Layer 3 of a small transformer language model trained on English Wikipedia (13 layers, counted from 0, width 64).
A neuron's activation on a vector x is SiLU(gate . x) times (in . x), where the dot is the dot product.
The model reads these tokens: " " "@" "el" "on" "m" "us" "k" " |" " " "4" "." "3" " |" " April" " " "2" "7" "," " " "2" "0" "2" "2" " |"

The vector x that enters this layer's MLP at each token. A number n stands for n times 0.023.
0 " ": 13 32 -26 -23 -2 -18 -1 -8 4 -33 4 -19 17 -5 -8 -31 37 -29 -20 10 17 -7 25 9 12 17 -8 -1 15 -7 -7 -5 1 5 41 10 10 11 7 -16 57 -5 -11 -28 -1 -25 3 4 9 20 -22 -15 31 -6 21 19 34 7 -20 12 24 -19 -15 39
1 "@": 8 30 4 15 -16 -25 15 -26 0 3 -11 -13 -11 -9 3 7 23 19 -24 -39 13 -28 21 -23 -52 -43 -14 37 -10 15 23 -12 1 5 12 48 3 -4 2 -27 42 -36 22 -36 -27 2 -6 2 -19 -7 -2 28 38 10 -6 2 -18 29 10 12 11 28 -10 -18
2 "el": 48 -7 -27 -55 1 45 -2 7 -23 -13 -15 17 -1 -26 -18 -12 -4 -32 -19 -4 -18 15 38 -31 35 3 -26 24 -12 -12 25 4 16 18 0 -9 20 13 -6 29 18 18 14 39 -23 6 -6 11 10 -19 -9 -11 -3 9 -15 27 -34 -22 -4 10 3 43 -15 31
3 "on": 4 28 -31 -15 -12 12 -20 42 -25 16 19 -18 -38 -4 -5 -4 -12 -37 -8 -14 0 6 -8 -28 -4 -6 -17 1 10 -30 -6 20 23 -17 25 11 10 8 25 -1 36 19 4 8 -5 -10 -6 28 -26 -18 -15 1 9 -1 -4 29 -26 -22 19 -19 -14 45 -37 13
4 "m": 22 3 -15 -26 -7 26 -10 33 -25 -28 21 -12 -17 19 -4 -20 7 -25 -18 -28 6 -2 -6 -26 29 -12 -22 51 4 -41 0 38 -12 28 7 14 6 1 6 1 -1 17 4 42 7 7 -12 14 9 6 -16 -5 5 -7 18 6 -22 -19 49 -8 -24 41 2 27
5 "us": 32 -25 -8 -53 -16 13 -19 3 -35 6 14 -16 -28 25 -1 17 18 0 0 15 -24 14 10 -14 4 -3 -17 20 36 8 -16 11 -3 -22 -15 -2 -2 22 -2 -20 33 -7 30 -14 13 -30 -7 -7 -58 23 -24 -15 22 2 5 7 -5 -4 -12 -21 -6 52 19 21
6 "k": 1 26 -2 -36 7 34 -13 -25 -3 -9 33 -15 -9 2 -30 17 9 13 1 -2 7 -8 -21 4 56 -9 -17 7 40 -6 2 5 0 4 16 62 -3 4 -5 46 26 -1 8 12 3 24 -1 -3 15 27 1 13 -9 0 -8 8 -22 -3 13 -3 -39 61 11 24
7 " |": 23 -4 -42 -29 -20 40 13 37 -11 8 29 4 -11 6 -4 -2 3 -11 12 32 -14 -16 -3 -14 -33 2 13 10 23 -8 11 16 14 3 6 9 11 -14 -13 -7 10 4 -36 -5 43 13 12 31 16 33 52 -2 -20 19 4 7 33 53 0 -13 29 8 6 -21
8 " ": 16 37 -22 -21 -7 -26 -3 -2 7 -39 1 -18 6 1 4 -14 17 -15 -35 5 12 -4 -5 13 19 15 -6 7 3 -38 -6 -13 -2 2 48 18 5 13 8 1 55 0 -16 -32 -13 -19 -9 -15 13 21 -28 -10 28 -7 24 25 22 -6 -3 34 11 -25 -10 34
9 "4": 18 -13 -3 -12 -19 -9 2 28 -4 -35 30 -13 0 -24 0 28 13 25 -21 -25 26 14 -3 9 31 32 -31 10 12 -26 33 22 13 4 8 6 -15 7 26 -6 43 9 19 -19 2 7 -16 -37 38 -11 -9 -3 27 -3 16 0 -14 -9 7 25 9 4 32 -50
10 ".": 25 -17 -21 -95 16 -20 17 -34 -10 -12 -11 -12 20 22 -11 -6 30 -22 3 27 -3 -37 28 -22 -7 28 -4 -15 -4 -7 -8 16 16 8 10 -9 -6 -31 -8 -35 39 -30 10 3 32 -5 -10 0 -13 -15 -8 -28 23 11 -14 -21 -7 24 32 -7 -2 -9 10 -32
11 "3": 19 -11 -11 -17 -21 -2 -11 33 9 -37 24 -8 -1 -14 -13 26 15 18 -22 -21 22 14 2 7 23 29 -27 14 13 -30 36 26 17 0 -2 16 -21 3 40 0 39 11 28 -6 0 8 -15 -46 37 -4 -10 10 29 5 11 -9 -14 -7 2 15 9 -3 20 -51
12 " |": 23 0 -43 -28 -9 40 14 35 -13 7 32 3 -8 8 -1 0 6 -17 14 28 -15 -20 1 -15 -27 9 7 6 15 -3 12 17 8 0 2 6 20 -9 -14 -10 9 3 -29 -2 39 12 12 27 13 32 54 -7 -17 20 8 11 37 64 -5 -16 26 3 5 -17
13 " April": -34 29 -25 -21 -6 11 -13 19 13 16 4 -11 -26 -12 -29 37 4 6 -24 24 -25 17 2 -4 36 -4 -36 12 34 6 -8 27 -8 0 -2 0 -33 12 -14 -30 22 -8 -41 -11 -33 3 9 16 15 26 18 -20 28 8 -2 -8 -40 -30 36 11 -7 4 27 -29
14 " ": 17 36 -24 -13 0 -25 -9 -7 6 -42 5 -17 9 -2 3 -14 16 -9 -39 3 12 -6 -1 14 16 21 -4 9 -7 -24 -6 -9 0 -6 39 12 13 3 9 6 56 -6 -14 -29 -17 -16 -9 -15 20 27 -21 -4 30 -1 30 23 32 -6 -10 29 3 -26 -11 35
15 "2": -2 1 -34 -27 13 11 -17 34 10 -44 5 -7 5 1 -14 19 23 -2 -16 -8 18 13 -1 19 17 24 -20 33 5 -41 44 27 11 4 18 25 -21 12 40 1 31 13 30 8 -2 1 -9 -42 15 -6 -11 11 35 -6 15 -14 -12 -14 3 7 24 -13 23 -33
16 "7": 19 -6 -4 -4 -12 3 4 30 -21 -30 6 -25 13 -25 4 34 3 39 -22 8 14 8 28 5 30 28 1 16 3 -5 20 24 6 21 14 -10 -3 21 -10 -3 40 7 -1 -20 -6 13 -22 -26 53 -23 -5 -5 11 10 32 0 -20 -18 -1 18 -5 7 44 -49
17 ",": -13 -17 -44 -29 14 -7 38 -25 19 15 58 -35 -10 -7 -19 18 12 24 -51 20 22 -2 -20 8 7 1 9 -1 -2 -33 33 21 15 -1 37 -22 -1 -14 -6 -44 26 -24 -7 0 18 -2 8 23 5 -7 -3 -5 -3 7 8 -5 6 27 18 -8 -19 -4 -12 0
18 " ": 15 35 -24 -18 -3 -17 -9 -10 6 -40 7 -18 10 -1 2 -19 16 -15 -37 10 12 -1 5 11 9 21 -10 0 -3 -23 -8 -9 3 0 38 12 9 7 14 -1 57 -3 -13 -28 -15 -17 -8 -12 18 27 -22 -6 31 0 28 24 36 2 -7 26 9 -26 -13 39
19 "2": -2 1 -33 -27 12 15 -15 33 9 -44 5 -8 6 1 -15 19 24 -4 -15 -6 17 13 5 19 12 22 -21 29 7 -39 43 29 11 7 17 23 -23 10 40 -3 31 14 32 9 1 2 -8 -44 17 -7 -8 12 35 -3 15 -17 -11 -9 3 5 26 -12 24 -33
20 "0": 18 -7 -16 -35 2 10 6 19 2 -45 10 -36 14 -18 -29 53 4 -18 7 -5 15 6 18 11 -7 38 -20 8 18 -16 28 22 1 -6 26 30 -35 32 -31 0 -4 9 4 -24 32 -16 -5 -34 21 14 -13 -1 21 4 26 13 -10 -23 13 41 -4 0 52 -31
21 "2": -1 1 -30 -27 6 15 -11 33 11 -45 2 -9 5 2 -15 21 20 -4 -15 -2 11 11 15 18 8 24 -18 24 10 -36 45 32 12 10 14 18 -23 13 40 -5 32 15 32 10 7 3 -9 -48 22 -7 -7 14 32 1 13 -17 -10 -7 2 3 23 -12 25 -35
22 "2": -1 1 -30 -25 4 17 -13 34 11 -44 3 -10 5 2 -15 21 19 -4 -15 -2 11 13 16 18 6 22 -18 22 10 -35 44 31 11 11 13 18 -24 12 40 -5 32 16 33 12 6 3 -10 -49 24 -8 -5 16 31 3 14 -18 -10 -6 3 4 23 -12 26 -35
23 " |": 16 -1 -38 -24 -5 32 15 30 -16 6 30 0 -9 4 -3 5 8 -15 15 22 -13 -28 -1 -13 -21 17 8 13 9 -2 11 17 10 -1 -4 4 30 -5 -15 -9 8 -1 -26 3 27 17 15 21 14 35 52 -7 -10 21 12 13 39 74 -9 -14 26 -2 7 -19

Each question shows the input weights of one neuron of the MLP. A number n stands for n times 0.013.

n181 gate: -47 63 -5 -6 -24 -13 1 6 -35 -15 -8 -46 58 6 32 18 15 -32 -12 12 -4 -28 -46 -1 -20 20 13 6 -7 3 -28 -15 -22 18 37 -25 10 -28 46 -10 -23 19 -4 9 -18 21 -7 -17 -29 -8 -16 30 -33 6 -27 2 17 -1 -26 9 -11 3 -32 -51
n181 in: 10 3 -37 -23 -10 4 -25 -22 -30 15 5 -55 33 -19 31 11 14 -21 5 -17 0 17 -37 -1 13 54 -4 5 12 47 4 -32 -44 -2 15 4 14 5 30 39 -11 22 26 3 -15 -24 -17 20 2 -39 20 -3 -2 -7 -50 20 -10 -19 10 1 12 -51 -55 -46
It fires most on token 3 "on"

n152 gate: 3 27 29 47 -12 -5 -26 14 -24 -27 23 37 14 -1 -4 36 -6 6 -3 42 -39 8 -13 -6 -24 -17 52 3 -38 -6 -26 6 -19 55 41 -26 2 1 40 17 33 3 -14 5 6 28 9 26 2 42 24 -30 -23 -15 27 17 35 -29 11 1 -4 45 8 31
n152 in: -9 28 16 46 2 -16 2 -22 -47 -41 40 41 46 14 3 3 -14 18 3 30 4 14 -4 -4 -1 -48 40 -14 -49 11 -34 -1 0 25 26 2 35 -9 -7 33 41 -12 -2 -1 -20 -3 14 18 11 47 45 -23 -36 -22 1 26 9 -23 22 0 -3 50 24 24
It fires most on token 14 " "

n182 gate: -10 -1 27 10 -8 -37 8 -4 32 29 4 -24 44 -24 21 26 17 -24 9 -10 -21 -36 -2 32 20 -8 -7 -11 16 -33 31 -8 5 80 3 -5 -6 -10 18 -10 35 -16 -15 0 -14 0 54 -16 28 0 9 -1 -23 -25 -26 28 38 -53 -32 -22 -2 -18 33 0
n182 in: -28 0 10 -17 -10 15 22 20 0 7 -34 6 10 -25 7 -25 13 -28 11 7 28 26 -16 4 -24 26 21 8 43 -39 10 25 -2 74 3 8 -3 -15 3 -44 46 26 -2 -19 -6 8 40 11 -3 9 -15 7 3 -1 -30 3 -16 -28 -23 -11 46 -9 34 -8
On which token does it fire most, and how strongly? 0 " ", at about 1.7

n68 gate: -43 4 -12 -18 -3 0 -14 -53 4 3 -20 -20 19 14 -9 -8 -42 24 46 -7 -18 10 -5 -29 -16 17 -10 -36 7 13 8 -32 -28 -56 1 -25 2 41 -7 45 -17 -2 -11 -19 21 -28 9 16 15 59 53 -1 -26 -27 -3 24 -12 -18 16 -8 2 -21 -6 31
n68 in: 3 28 15 -11 31 11 13 -31 31 -9 -8 16 -23 4 2 19 -22 -4 5 1 -14 40 28 49 34 2 58 38 9 -11 33 17 -20 13 -10 -19 21 7 1 3 18 -23 5 12 -12 30 16 -19 -3 -22 -13 6 21 26 -23 32 19 -1 -54 -33 20 -33 -2 -37
It fires most on token 3 "on"

n46 gate: -27 9 12 27 -37 -28 3 24 -23 39 11 21 3 2 -15 5 1 -37 22 -3 -41 -17 1 2 -28 -9 -6 17 -4 16 -6 -2 -37 -3 14 21 42 -49 30 28 32 23 -16 47 -13 6 38 -30 -18 31 21 -32 -9 -23 -4 24 24 -29 1 -18 -22 -31 28 -12
n46 in: -8 41 -11 6 -44 -19 15 2 -12 8 -14 6 -46 -1 10 13 45 -6 3 4 -37 -16 18 -16 -21 -5 22 4 -21 -1 15 26 8 -8 -3 38 24 -7 6 -18 14 -11 -7 3 25 -11 8 -23 4 12 3 10 -12 31 -36 37 -8 5 20 7 24 27 -22 5
It fires most on token 23 " |"

n81 gate: -30 -14 -1 40 -17 -10 15 27 5 -5 12 10 23 20 -4 9 -5 -2 13 1 -30 22 -24 32 27 -32 -31 32 3 32 -36 7 9 11 -5 27 25 29 -8 15 -17 0 -41 21 1 -45 -23 -13 -6 -22 -39 41 -39 33 -29 29 31 11 25 -6 10 3 -3 19
n81 in: 25 2 -40 -25 5 -63 -1 10 6 -7 -2 34 10 -20 -11 3 41 -20 17 7 15 26 -36 -19 19 23 -13 -23 27 -1 -26 23 -10 -23 -8 9 36 26 1 17 -5 -11 30 9 13 7 13 17 -32 -28 25 3 -46 -8 -14 28 -2 -13 15 26 -36 -26 -10 -12
It fires most on token 1 "@"

n23 gate: -33 16 -7 30 -4 33 -11 -13 19 -19 -11 36 43 12 -10 -4 20 -11 30 -13 -14 -39 -7 -12 3 -16 -32 -29 -8 -16 -1 36 -36 22 44 -28 1 14 14 9 -27 -30 -43 -33 -14 13 15 31 -16 -4 -30 -22 -17 -24 -47 -33 16 51 -22 -24 -41 15 -4 -33
n23 in: 9 -16 12 5 -14 -10 -3 -38 -42 13 -2 -10 -8 -25 37 -36 -1 2 -26 -26 50 9 -13 29 -55 -4 -3 30 1 -15 -21 -9 11 -21 -17 22 -6 -24 -42 -59 22 -4 -18 10 22 -14 -1 -3 5 1 5 47 5 -9 8 29 -52 -44 1 46 31 -17 -4 -7
On which token does it fire most, and how strongly? 2 "el", at about 0.23

n130 gate: 21 23 12 -26 32 -12 -1 -40 -28 -27 -29 20 5 -28 35 21 -43 42 -25 13 13 30 -29 5 -7 -37 34 1 16 -33 -36 34 -15 8 -71 -28 -15 32 16 6 19 28 -20 35 3 11 1 1 0 16 12 -11 9 20 -16 -30 36 -11 -3 4 -16 -29 -15 42
n130 in: -13 -1 -11 24 -2 17 11 9 0 38 -6 27 -22 14 -1 -10 12 -38 -14 13 -8 -9 11 -50 29 23 -16 16 1 8 3 6 33 39 61 19 24 -29 -45 27 -4 -20 31 -8 -15 18 1 -4 4 -24 23 -20 20 3 0 42 -27 1 14 -6 50 10 60 24
It fires most on token 11 "3"

n16 gate: -41 19 -8 -5 8 -34 -13 3 28 -12 -24 30 -41 16 71 -7 -15 11 -15 -6 -24 -4 33 4 49 -5 17 43 28 0 10 -1 -3 -18 -9 -2 5 5 9 5 -17 10 -12 -29 0 4 42 -15 -25 -23 18 29 -18 -11 2 -32 5 10 28 6 -30 6 2 2
n16 in: -14 5 -11 -24 -15 -43 1 13 11 21 -27 10 11 -13 10 -10 -20 46 14 14 -2 -8 -2 22 13 19 -22 13 18 16 30 -2 13 -23 14 14 16 49 22 5 -12 0 -13 -2 -47 21 6 9 3 6 -11 1 -16 -2 -42 -21 15 38 61 -21 -12 -10 23 41
On which token does it fire most, and how strongly? 13 " April", at about 0.7

n142 gate: -2 27 9 -8 17 -8 -3 10 4 3 9 -16 50 -12 43 -17 -22 48 18 -23 -40 26 16 32 30 -8 17 -6 -11 3 -48 -37 14 -34 -40 10 -25 -46 -4 -36 -32 -8 5 -44 -6 -25 -50 19 -5 22 -8 18 8 17 1 -7 -13 12 -15 -15 1 -25 -5 4
n142 in: -18 -13 -22 13 -24 -36 6 -23 -46 19 6 -27 24 19 29 2 1 -3 -26 -18 9 19 56 8 -38 -1 41 -32 -27 -2 22 9 23 -31 -9 -18 -23 -6 14 18 17 -6 -6 -3 44 -20 4 -52 -15 64 -32 25 11 11 -39 13 3 16 17 -10 -3 16 17 -24
It fires most on token 6 "k"

n36 gate: 6 9 -32 42 -28 -18 6 -5 -9 14 -46 10 24 -16 -50 -17 -11 42 25 10 -5 4 15 34 48 8 2 14 -24 31 -45 41 31 -12 19 12 -17 7 13 -18 -46 38 27 6 21 23 -41 16 -45 -4 5 22 -1 6 3 8 4 43 -7 34 13 2 -4 -17
n36 in: 29 -13 6 -13 -23 -38 16 -11 -9 21 -12 6 -23 -5 -32 18 15 -13 -11 3 20 -2 5 49 -22 -50 17 36 -22 25 -45 -33 20 -5 24 22 -25 -11 5 20 13 26 37 -1 9 -16 -20 -40 -1 -4 32 49 -25 10 17 26 33 23 -1 32 6 18 8 -7
Its two highest activations, in order, are on tokens 13 " April", 4 "m"

n128 gate: -27 -33 14 22 -16 -14 6 -11 -19 18 -9 -6 42 12 -22 -5 -8 -17 -18 25 41 8 15 -26 -21 46 2 -18 -17 0 -9 -3 -28 -1 -35 29 -19 -15 4 8 3 10 1 -15 33 47 -9 26 51 10 -3 13 20 -3 -4 -1 -46 -31 24 -11 -10 2 -8 22
n128 in: 13 -13 1 12 -9 18 13 -13 -1 -39 -19 21 22 -27 20 -5 25 -1 38 -6 13 -13 -29 28 -19 3 -4 18 27 -34 -14 22 4 0 4 15 8 -5 -40 -52 -27 30 12 -22 -30 13 12 0 12 -19 8 -2 0 17 -27 30 4 -1 -6 -35 18 -9 -23 -3
On which token does it fire most, and how strongly? 5 "us", at about 0.26

n75 gate: 2 -31 -3 21 12 3 -1 -10 13 -17 -6 -16 -10 -20 15 15 19 47 -23 -23 4 -8 -29 -35 -16 -10 26 7 -16 21 -18 42 -23 35 0 4 -10 30 4 1 -24 3 10 45 12 2 -27 -13 -23 27 -40 8 -3 2 -3 -35 -3 -6 9 -11 -42 -33 -10 14
n75 in: -20 24 -7 -8 25 33 -41 18 6 -37 6 1 -2 -10 34 29 24 25 21 -38 10 -10 14 -1 -31 -24 28 23 -21 10 11 26 -8 21 15 27 -11 32 8 -19 21 9 -23 13 10 -5 23 -3 -24 27 -34 -1 -1 -8 -40 -42 -17 1 25 -44 -3 -35 -2 17
Its two highest activations, in order, are on tokens 4 "m", 2 "el"

n186 gate: -4 13 -32 27 63 20 18 37 12 13 -43 -3 -3 4 27 -5 10 -47 1 -12 -13 9 57 -2 -26 -3 1 -55 5 12 -1 -43 -69 29 -32 -4 -7 -18 26 14 9 19 29 20 29 -4 60 -17 23 -25 -23 0 -31 -29 -19 -8 34 22 4 21 -37 -23 5 -30
n186 in: -9 -5 6 17 -4 18 17 -7 42 -24 -21 -15 -11 1 -28 -13 14 -7 52 39 -10 11 10 -8 -2 9 -34 -12 0 17 -1 46 13 -20 27 -59 24 -1 -58 -32 6 -37 -32 -6 -49 21 4 48 -17 -1 -21 -47 -8 1 16 8 -29 -23 -6 8 39 32 23 23
It fires most on token 11 "3"

n18 gate: -34 -38 8 19 17 10 -14 31 2 20 -30 37 38 -57 1 -42 -25 10 -1 16 14 0 -13 -16 -17 -5 -6 -43 34 29 43 -30 14 -20 -40 -7 -45 27 -14 -39 -26 7 -15 29 -5 17 13 -12 -9 12 -19 -1 -26 -12 -3 -21 33 -19 27 15 1 40 -4 0
n18 in: -28 -11 31 -50 18 5 7 -9 -23 -26 17 -9 -43 5 1 20 -9 39 20 -30 30 8 18 40 -22 25 15 -2 19 -16 -26 -36 15 34 -2 -21 59 -2 -2 27 3 -12 -17 -1 11 7 16 3 33 -15 -5 33 19 -7 0 11 32 10 10 6 -8 -55 10 57
On which token does it fire most, and how strongly? 3 "on", at about 0.41

n171 gate: -20 -2 41 23 31 -30 -10 -23 -4 -13 14 12 -8 -1 41 45 -22 -16 17 -21 12 -29 13 9 11 1 5 -9 25 25 -15 3 -23 -22 22 1 -30 -17 17 15 11 -15 34 -20 19 11 -8 -9 -47 3 28 -29 -58 11 9 47 30 -27 6 7 43 33 -28 -20
n171 in: -26 -31 15 25 34 -17 -13 -22 9 -4 -9 -9 -12 31 29 37 -34 -3 -7 -1 10 -36 29 0 20 3 5 3 36 25 -27 21 -36 1 -29 43 -20 -14 21 2 27 20 4 7 43 5 1 21 -26 3 31 -17 -5 -11 19 43 24 -14 12 20 31 25 5 -35
On which token does it fire most, and how strongly? 2 "el", at about 0.46